Layer 10 of a small transformer language model trained on English Wikipedia (14 layers, counted from 0, width 64).
Take only the direct path to the model's output, skipping the later layers: a vector added to the residual stream pushes a token's score in proportion to its dot product with that token's output vector.

Output vectors of the tokens that the questions are about. A number n stands for (n - 500) times 0.0057.
"Release": 449,369,583,392,517,596,378,439,549,219,366,611,198,600,500,587,747,530,465,397,472,484,628,520,486,427,531,451,696,549,208,393,652,359,471,496,404,272,424,520,403,251,704,481,514,442,511,497,411,487,487,330,487,418,379,584,577,449,409,476,170,297,413,246
"Personal": 742,296,648,496,516,432,270,488,407,426,415,639,248,541,678,570,564,346,581,299,666,512,527,686,504,379,425,469,585,525,416,408,717,281,254,479,465,310,375,602,367,326,541,484,574,338,535,441,673,469,576,379,691,385,371,696,392,390,430,483,299,362,463,383
"′": 699,542,691,810,511,623,533,425,649,583,470,516,535,443,412,410,767,396,461,489,536,566,485,597,537,497,705,745,779,459,335,469,713,331,436,504,554,429,442,543,318,571,634,380,510,572,753,547,567,351,281,353,637,438,432,570,392,597,401,565,352,534,469,540
"elected": 585,415,698,718,529,382,560,345,436,704,384,346,661,422,544,421,672,294,754,426,552,485,788,620,561,395,464,461,556,616,427,520,604,318,445,516,364,386,421,470,450,427,427,404,529,434,620,468,612,586,577,362,720,453,544,564,319,545,496,426,461,238,422,365
" wrote": 445,456,588,539,484,692,497,531,655,524,463,535,360,646,514,369,486,347,599,400,337,468,534,563,552,506,519,385,509,483,526,381,492,362,471,407,375,326,531,549,407,278,665,368,412,394,580,492,745,295,465,491,520,609,447,548,487,538,612,536,438,444,338,404
"hop": 570,586,537,702,494,507,321,401,471,484,500,672,470,462,414,627,684,376,496,359,313,515,679,720,549,513,443,609,667,483,539,397,583,474,483,488,241,573,363,573,525,456,662,519,398,549,629,477,393,341,597,445,618,548,341,650,316,682,515,563,474,26,410,403
"ef": 689,400,416,589,515,405,529,402,391,615,440,479,467,601,282,430,625,459,533,489,619,500,607,554,479,468,505,343,392,452,441,303,595,511,541,572,417,427,656,524,446,601,692,545,471,553,567,459,748,462,477,546,471,545,505,446,549,747,436,419,407,474,586,354
"),": 666,500,745,337,498,427,336,638,634,480,436,622,522,439,640,484,572,393,489,480,354,500,565,395,379,494,631,658,580,630,408,589,512,488,292,490,541,451,534,524,555,413,693,510,375,482,519,503,573,380,304,512,548,628,569,597,487,722,516,523,518,494,425,382
"£": 553,337,475,770,511,434,205,343,554,346,260,584,371,483,613,393,649,286,479,435,425,504,544,519,546,487,626,572,538,627,508,421,569,540,344,508,721,408,220,489,480,431,787,440,523,567,654,490,500,503,548,377,609,541,336,652,426,533,596,394,409,368,391,443
"ce": 479,591,472,708,494,361,489,392,513,349,467,440,306,363,437,440,374,565,668,485,512,431,497,651,517,598,370,657,589,535,653,607,572,552,367,711,486,289,471,648,504,364,390,451,509,463,344,629,608,576,590,678,331,530,497,559,409,579,603,490,610,375,513,403
"rd": 790,602,414,525,507,447,752,634,524,340,401,457,386,519,466,352,556,408,655,677,412,439,534,447,555,459,703,452,649,430,430,687,703,516,477,418,458,417,575,587,536,389,573,811,506,563,483,454,610,348,567,442,515,530,375,704,471,519,749,626,410,604,617,423
"\n": 530,576,428,423,486,588,565,484,434,663,470,411,469,457,393,464,584,323,466,528,526,405,358,542,462,598,471,466,669,510,357,587,429,608,518,564,583,551,542,496,526,399,503,442,505,297,495,436,336,382,734,528,455,407,588,502,574,488,497,575,516,581,525,633
";": 527,507,470,471,499,451,600,427,540,498,486,440,589,510,481,572,547,378,396,464,516,562,415,354,590,541,535,489,637,405,427,584,476,568,467,456,604,421,586,449,574,471,473,460,488,521,481,491,367,494,600,568,372,532,493,522,552,577,390,592,635,567,299,539
"”": 571,199,504,683,494,569,472,479,676,355,500,487,233,483,416,354,711,511,471,378,403,596,492,552,775,585,404,579,509,380,509,462,564,477,396,367,472,500,299,558,322,336,561,383,401,407,407,586,560,116,739,327,519,368,358,359,293,771,429,541,228,555,288,423
"write": 500,405,550,565,509,421,432,403,479,460,486,474,254,480,404,474,609,269,591,268,417,403,619,604,674,428,621,343,467,619,469,425,550,285,438,359,603,447,451,621,557,123,521,467,549,538,533,580,490,475,560,332,416,566,506,697,619,666,693,426,487,391,270,273
"cast": 733,611,531,556,499,433,481,475,420,430,523,354,449,511,403,500,602,437,593,307,534,547,759,558,500,526,369,354,489,523,383,560,526,233,370,466,589,334,455,430,376,260,665,435,598,463,549,565,434,571,478,317,531,600,530,734,358,638,684,481,354,295,381,407
"]": 552,345,606,365,501,365,398,542,616,386,489,485,317,393,508,304,694,462,374,487,329,654,567,339,601,481,785,675,445,468,545,458,616,511,389,385,387,329,413,576,468,339,789,547,392,578,450,522,593,344,260,513,477,469,335,543,489,671,400,489,374,546,548,441
"born": 734,422,676,489,505,424,634,510,696,615,392,590,155,483,358,649,536,284,612,306,517,518,742,841,491,351,588,551,543,446,600,484,509,430,477,474,462,489,351,423,512,481,487,561,556,347,552,534,562,509,577,409,512,500,485,641,603,625,569,399,380,385,378,503
"rm": 722,427,497,633,505,463,742,439,436,137,372,614,362,457,576,350,349,372,736,541,372,479,412,535,619,435,639,756,472,484,478,441,560,513,545,452,579,346,279,542,476,646,579,721,488,520,507,578,372,422,392,538,508,586,385,658,525,619,500,544,419,435,560,438

Output weights of attention head 1. The head adds the sum of these rows, row i times number i of z. A number n stands for (n - 500) times 0.0022.
o0: 641,551,573,381,914,458,617,658,701,568,572,517,555,437,561,436,474,437,331,454,455,343,617,460,458,477,513,521,656,557,516,590,436,668,369,489,461,555,650,620,379,487,449,686,391,327,554,459,486,415,364,614,476,753,617,539,671,594,651,398,610,433,609,605
o1: 594,606,332,443,691,337,486,402,500,506,324,548,584,714,454,576,509,288,454,586,587,480,456,635,296,513,543,496,683,445,453,311,631,300,495,531,477,371,555,442,572,652,542,732,660,465,465,363,432,783,441,623,398,578,618,421,579,296,591,525,552,552,508,593
o2: 652,390,451,639,586,727,493,385,458,541,526,479,521,498,533,578,481,515,494,395,382,506,468,429,637,512,388,364,431,605,560,499,303,507,525,439,565,594,462,626,576,364,397,559,612,519,551,557,685,291,519,371,532,591,461,483,531,444,291,448,431,386,386,444
o3: 466,334,588,418,565,537,526,489,494,234,663,322,466,506,595,571,612,694,452,502,575,537,624,382,484,559,531,602,377,712,554,501,658,680,576,619,715,581,535,599,441,653,676,483,546,708,598,577,463,660,487,360,551,361,583,493,388,594,435,647,442,513,384,468
o4: 590,620,626,282,378,426,400,473,464,569,687,513,546,422,651,608,504,398,793,472,426,311,598,612,592,419,327,384,591,519,472,694,394,431,457,460,315,827,402,484,557,327,289,694,520,293,621,540,818,542,357,401,624,740,672,665,489,312,671,417,399,444,469,415
o5: 399,709,482,627,409,815,317,367,537,557,458,472,523,465,521,535,487,405,522,553,591,394,389,539,505,428,599,449,458,755,435,612,592,709,485,420,621,472,628,356,603,702,545,580,568,456,551,563,291,501,341,541,366,370,528,810,509,534,577,694,411,420,440,494
o6: 499,655,411,677,728,662,607,492,476,581,263,643,443,732,283,279,373,61,557,387,570,512,497,630,541,555,515,193,367,504,392,428,559,370,668,512,431,415,630,287,550,473,212,607,611,341,718,333,605,596,650,417,424,660,720,672,734,358,700,385,713,439,430,701
o7: 448,366,563,313,629,622,282,576,724,642,615,384,406,389,257,424,596,464,719,548,527,414,399,515,524,634,560,492,566,460,473,522,474,603,487,545,600,342,370,420,291,539,355,559,568,231,411,378,609,430,527,702,442,617,510,482,483,251,517,467,527,401,483,574
o8: 550,454,473,295,906,554,425,344,388,277,627,507,363,294,564,655,509,791,601,332,593,418,439,563,472,646,449,513,459,312,500,359,713,498,461,398,627,800,437,557,225,189,622,669,565,599,408,377,426,321,408,314,464,460,669,615,403,611,374,549,93,614,641,613
o9: 590,583,587,490,617,337,338,741,600,521,411,739,499,526,698,543,290,283,651,285,582,470,671,312,287,468,589,620,486,541,438,660,531,491,537,573,413,466,497,564,821,503,428,525,419,502,453,366,589,541,202,646,418,361,334,350,665,451,720,636,579,304,578,533
o10: 354,571,560,568,128,289,545,351,547,442,552,326,499,386,417,320,609,416,524,495,487,562,491,570,728,333,524,624,641,383,671,607,527,457,526,551,445,357,241,458,553,400,524,564,551,490,651,575,401,239,615,363,521,225,433,456,418,579,407,671,364,646,486,593
o11: 546,528,566,310,365,302,591,487,455,579,705,433,301,428,472,409,535,572,314,366,473,683,592,630,569,534,651,584,600,423,480,519,734,580,407,314,718,579,384,458,347,648,516,525,384,487,488,644,595,522,201,250,544,430,481,532,670,601,452,565,362,493,741,543
o12: 599,432,269,441,266,563,601,639,441,575,511,682,308,390,371,493,650,606,491,529,417,452,497,659,474,508,302,562,523,325,638,353,630,489,666,411,381,550,528,626,205,463,424,505,499,405,465,620,401,371,775,543,614,336,418,347,573,501,610,475,497,372,505,576
o13: 667,612,457,300,695,316,366,550,518,502,430,512,552,558,478,562,645,531,909,486,533,405,337,381,230,402,577,595,636,561,258,439,567,518,453,477,437,513,559,438,722,557,543,654,424,482,443,510,391,612,374,529,491,534,585,765,475,467,452,493,498,469,529,339
o14: 364,661,589,643,636,671,611,597,414,515,506,552,582,413,491,500,640,283,401,584,531,463,574,536,644,466,453,440,541,557,273,533,428,662,586,475,406,559,501,568,494,645,533,329,511,639,567,460,418,490,703,638,528,499,481,497,473,595,459,573,588,627,340,576
o15: 485,243,239,797,443,398,679,361,521,475,575,487,394,662,526,505,455,434,560,451,502,404,426,626,708,645,263,337,589,452,504,494,577,392,668,344,514,463,536,480,222,457,401,500,562,305,472,528,538,315,983,197,449,367,507,467,481,484,566,440,390,218,513,551
o16: 433,594,510,480,489,582,351,394,370,367,735,625,400,549,566,374,453,470,415,497,464,647,488,509,457,493,434,621,481,556,425,330,449,639,462,506,393,551,559,508,578,639,525,508,497,477,559,614,567,271,573,637,480,374,448,448,544,634,569,518,631,662,363,412
o17: 484,369,447,438,605,376,624,563,499,469,687,498,283,284,393,350,489,597,413,470,358,609,496,559,742,504,647,585,576,395,744,343,672,530,543,366,379,592,366,426,557,484,491,419,583,528,426,604,693,46,506,483,432,405,242,381,386,705,252,605,348,859,695,410
o18: 450,430,335,634,602,368,637,180,449,528,562,572,602,536,446,453,335,580,569,500,421,476,528,441,353,430,441,621,565,509,476,461,810,601,475,540,535,510,370,482,99,339,572,325,461,676,488,709,707,458,619,569,508,519,503,584,347,408,602,459,394,368,595,429
o19: 536,425,393,573,573,521,521,255,406,491,587,328,782,494,317,553,307,640,450,527,593,445,266,481,541,356,465,485,379,586,702,438,487,600,581,623,517,615,381,597,328,712,382,526,411,639,569,595,336,543,548,398,609,462,436,543,489,305,585,505,306,602,473,648
o20: 476,381,462,504,453,559,644,538,302,720,383,395,611,574,566,475,332,586,436,627,470,316,383,712,402,488,332,460,785,746,416,771,389,639,591,526,817,578,604,353,293,614,364,465,597,451,434,479,453,635,697,503,526,538,771,561,617,461,538,708,676,542,467,515
o21: 638,410,463,315,579,463,448,722,574,521,430,571,480,396,510,598,558,553,462,404,370,482,715,517,536,550,360,622,697,495,377,657,624,520,401,347,399,527,618,504,705,556,631,199,607,494,329,556,569,392,275,623,455,664,659,401,313,771,413,374,428,570,702,354
o22: 599,428,427,371,301,511,530,664,451,525,540,641,562,410,569,679,448,645,475,590,526,478,594,416,431,603,525,610,678,360,719,635,592,338,519,492,608,500,457,559,723,721,756,453,589,561,538,609,468,430,43,564,556,557,339,478,542,645,535,465,219,618,582,403
o23: 711,521,714,364,346,469,390,372,424,432,508,545,579,704,525,765,343,608,546,440,377,570,545,491,352,460,404,538,652,686,551,583,555,676,464,515,454,650,605,776,390,458,626,746,683,481,535,636,489,444,521,513,598,539,717,656,489,559,567,410,436,463,776,463
o24: 536,543,469,288,737,247,486,462,516,334,587,548,542,359,510,464,532,782,541,480,472,444,453,513,531,393,389,427,466,464,688,621,475,634,701,387,511,537,444,667,629,457,402,521,565,347,349,441,589,320,397,423,432,798,578,458,574,659,248,506,598,548,516,551
o25: 519,506,553,317,632,650,393,471,484,536,500,588,476,480,440,563,410,630,656,349,277,466,397,361,388,537,625,582,508,414,613,455,388,489,657,456,267,526,563,325,503,475,298,815,706,510,625,384,437,430,191,440,475,572,631,640,758,562,422,603,454,397,525,451
o26: 364,464,595,605,547,781,567,472,739,602,531,543,364,387,400,358,531,107,385,639,685,314,399,556,732,572,453,410,636,377,506,583,617,519,661,626,433,651,308,553,237,758,587,537,649,335,515,519,333,614,486,629,552,391,392,713,513,460,603,487,370,515,589,547
o27: 329,641,677,492,453,168,347,388,472,507,215,407,359,615,671,348,502,354,345,587,655,701,384,382,268,467,582,567,552,708,289,480,393,503,571,659,522,470,460,693,502,513,776,578,490,333,623,323,681,432,181,485,456,559,483,670,611,383,592,529,453,572,688,262
o28: 384,673,296,429,417,695,618,415,479,498,377,538,471,780,445,430,507,595,486,602,582,478,537,625,552,490,287,316,552,292,559,530,578,456,524,640,444,568,581,384,412,315,468,277,671,430,599,597,595,785,541,384,418,597,556,486,572,422,476,656,684,321,358,377
o29: 687,531,823,163,327,164,604,556,535,592,397,406,515,558,472,703,415,537,563,414,516,592,451,462,337,438,387,537,685,548,393,440,446,628,475,369,335,441,550,537,489,433,517,419,612,533,596,508,645,442,710,491,504,463,455,458,464,430,392,452,452,421,712,423
o30: 510,559,683,353,499,570,518,424,549,519,498,509,508,377,409,455,745,333,441,287,673,594,644,333,403,446,529,484,509,748,424,544,718,650,585,404,541,387,573,516,788,418,664,331,603,455,904,508,705,560,271,414,533,848,541,686,580,723,430,540,578,657,572,458
o31: 497,372,424,479,752,622,396,640,338,342,477,568,501,429,463,414,365,370,402,613,461,476,348,492,490,408,409,577,378,586,420,459,653,455,582,610,637,502,694,414,603,510,398,539,629,592,623,466,507,591,407,580,340,446,563,555,362,527,481,626,713,507,411,231

Each question shows a token from some text and the vector z that the head gathered there. A number n stands for (n - 500) times 0.014.

" comp": 562,556,511,362,364,514,465,485,434,389,540,542,543,574,570,587,408,550,561,404,540,575,494,560,528,471,463,704,465,736,447,634
Which of these tokens does it push down most? "write"

" sub": 643,466,458,455,419,447,434,517,425,380,528,458,443,525,555,444,378,429,579,452,429,499,372,646,519,500,348,556,560,524,364,527
Which of these tokens does it push up most? "ce"

" Lo": 588,504,490,385,556,399,527,472,478,493,574,482,562,521,648,470,314,323,489,352,479,471,635,613,681,536,337,486,387,653,422,478
Which of these tokens does it push up most? "),"

" of": 477,400,557,492,499,411,173,506,648,432,610,610,664,392,465,476,442,670,646,383,288,714,788,672,702,505,321,518,370,571,417,544
Which two tokens does it push up most, strongest first? "]", "”"

" that": 518,459,482,416,547,527,461,493,374,354,590,481,567,476,502,514,416,430,560,382,374,471,463,646,549,474,452,474,428,586,437,566
Which three tokens does it push up most, strongest first? "hop", "elected", "”"

"er": 548,576,401,360,451,529,394,563,363,334,538,381,572,490,632,457,368,489,593,331,376,543,526,621,462,532,410,553,469,449,510,597
Which three tokens does it push up most, strongest first? "),", "]", "hop"

"ctor": 487,454,553,366,540,517,572,581,457,425,593,455,518,476,475,623,428,412,543,335,419,366,559,619,544,554,597,612,495,612,384,556
Which of these tokens does it push up most? "Personal"

"ur": 717,550,377,395,572,299,642,471,553,562,503,592,652,512,702,563,429,225,489,348,580,573,460,654,720,418,321,422,505,554,428,421
Which of these tokens does it push up most? "born"

"ed": 496,503,523,376,544,499,539,505,448,466,477,431,526,505,476,617,419,413,549,354,462,288,469,581,540,490,519,580,538,545,392,599
Which of these tokens does it push down most? "]"

"W": 460,457,679,387,563,520,548,604,433,395,545,533,449,509,531,570,431,423,606,385,403,430,521,609,451,554,579,632,436,665,418,584
Which of these tokens does it push up most? "Personal"

"and": 490,313,526,502,524,389,119,440,686,365,671,646,649,460,482,377,413,688,714,323,222,840,880,669,754,553,270,596,324,618,443,509
Which of these tokens does it push down most? "\n"

"o": 510,558,605,359,355,507,544,573,475,387,569,570,525,602,484,585,397,562,604,369,588,618,460,568,447,389,509,704,459,762,387,684
Which of these tokens does it push down most? "hop"

"ain": 517,373,507,441,500,612,522,425,338,342,669,364,497,546,569,473,351,403,571,217,390,386,547,583,508,490,480,560,458,617,384,548
Which two tokens does it push up most, strongest first? "elected", "hop"

"ad": 603,450,526,420,443,504,513,426,421,404,581,516,490,540,569,511,410,427,569,298,426,506,607,642,456,527,415,526,456,621,399,559
Which of these tokens does it push up most? "),"

"ta": 587,566,563,469,416,478,533,620,540,425,437,446,420,735,524,588,364,424,679,343,489,542,465,522,654,398,422,468,243,747,369,694
Which of these tokens does it push down most? "′"

"ra": 486,501,456,416,557,529,419,499,351,245,620,402,559,575,557,534,400,414,583,264,374,426,481,671,512,386,468,575,366,642,466,643
Which three tokens does it push up most, strongest first? "elected", "Personal", "hop"

"sh": 505,484,472,406,464,547,507,419,409,428,653,447,566,556,515,522,438,389,535,319,464,426,578,615,442,507,430,547,453,587,368,584
Which of these tokens does it push up most? "hop"

"us": 561,419,532,545,612,404,418,628,498,297,538,663,594,509,494,488,316,523,549,312,322,644,542,520,436,566,389,808,270,730,401,499
Which of these tokens does it push up most? "]"

" and": 416,435,510,316,475,628,394,362,416,427,667,475,574,489,525,456,340,314,514,300,402,424,571,634,606,445,476,529,406,511,430,602
Which of these tokens does it push down most? "ef"

" Wal": 464,439,566,405,420,465,696,471,541,369,480,626,560,563,685,405,358,378,659,301,294,424,625,636,556,469,458,434,513,642,443,586
Which of these tokens does it push up most? "cast"

" la": 608,478,600,408,368,527,609,393,467,357,523,499,467,521,583,455,462,410,510,338,467,507,503,530,485,435,432,523,539,561,469,530
Which of these tokens does it push up most? ";"

"a": 599,484,517,534,660,383,553,593,479,273,533,539,554,594,480,640,318,540,662,426,535,595,541,671,504,490,445,641,311,581,330,560
Which of these tokens does it push down most? ";"

"re": 577,484,500,317,373,454,566,411,433,490,537,634,590,554,638,567,301,488,614,364,427,439,645,635,481,494,458,706,491,474,453,665
Which of these tokens does it push up most? "rd"

"ge": 484,434,552,344,482,563,441,433,355,363,660,460,556,596,564,456,383,365,599,219,379,421,602,689,551,466,447,569,445,611,474,615
Which of these tokens does it push up most? "),"

" the": 517,405,502,409,509,533,566,478,429,381,537,451,504,402,466,526,454,455,466,413,391,450,475,591,510,498,488,480,491,568,443,560
Which of these tokens does it push up most? " wrote"

"lic": 555,374,527,452,517,518,592,449,397,404,604,462,641,482,592,449,371,406,627,318,392,443,526,615,553,478,448,454,418,621,370,568
Which two tokens does it push up most, strongest first? "hop", "elected"

"ri": 519,312,483,474,520,443,745,403,495,382,570,571,654,412,564,393,282,295,694,192,345,456,565,578,559,510,617,400,411,562,330,561
Which of these tokens does it push up most? "born"

"ba": 428,646,523,369,433,479,478,406,432,274,547,598,553,653,518,519,279,471,555,275,395,378,563,644,516,456,547,538,460,532,454,631
Which of these tokens does it push up most? "Release"

" band": 467,466,550,387,562,515,531,579,434,407,570,469,501,453,472,618,405,424,568,320,383,364,551,656,534,522,589,588,502,628,352,528
Which of these tokens does it push up most? "Personal"

" C": 496,375,497,441,608,540,614,436,435,423,519,661,448,447,644,431,261,322,670,198,239,453,612,554,590,566,441,360,403,623,371,608
Which of these tokens does it push down most? "\n"

"un": 579,451,505,618,454,464,595,565,515,349,511,566,547,539,472,536,262,543,529,386,400,406,622,568,503,646,622,480,402,417,404,770
Which of these tokens does it push up most? "rm"

"al": 492,268,663,390,489,452,776,492,402,479,669,486,689,429,692,302,342,236,729,291,333,392,643,612,575,538,483,478,464,600,289,559
Which of these tokens does it push down most? "]"

"d": 471,422,546,401,506,548,508,530,414,390,492,466,507,526,559,598,442,510,614,368,413,349,498,592,622,521,494,559,485,530,392,638
Which of these tokens does it push down most? "),"

" release": 457,470,577,289,583,554,532,640,478,428,615,420,546,487,429,651,372,432,549,325,393,265,530,631,525,553,686,598,490,622,386,522
Which of these tokens does it push down most? "),"

"il": 569,534,460,510,395,454,591,548,550,455,437,470,521,425,641,398,316,531,592,481,339,520,552,529,506,499,476,420,591,336,586,758
Which of these tokens does it push down most? "Personal"

"ar": 545,471,497,472,475,530,520,502,448,386,543,445,572,487,509,525,455,476,565,424,456,452,428,541,465,481,486,573,469,559,414,567
Which of these tokens does it push down most? "),"

"ction": 395,500,535,370,541,604,365,476,368,272,661,411,671,571,526,544,304,418,621,130,345,325,506,715,496,411,484,585,386,657,400,607
Which of these tokens does it push up most? "Personal"

" ex": 654,504,439,487,452,440,486,502,490,404,566,454,604,537,585,469,442,521,527,510,458,496,479,525,461,499,426,592,464,552,410,543
Which of these tokens does it push down most? "write"

".": 522,445,565,318,500,596,544,487,432,389,633,386,415,434,410,511,434,502,476,400,460,425,515,615,493,570,558,518,490,582,483,578
Which of these tokens does it push up most? " wrote"

"duc": 536,572,632,323,332,604,552,633,528,482,493,413,551,615,481,496,406,544,573,389,567,483,482,593,519,531,514,525,449,518,493,583
Which of these tokens does it push up most? "\n"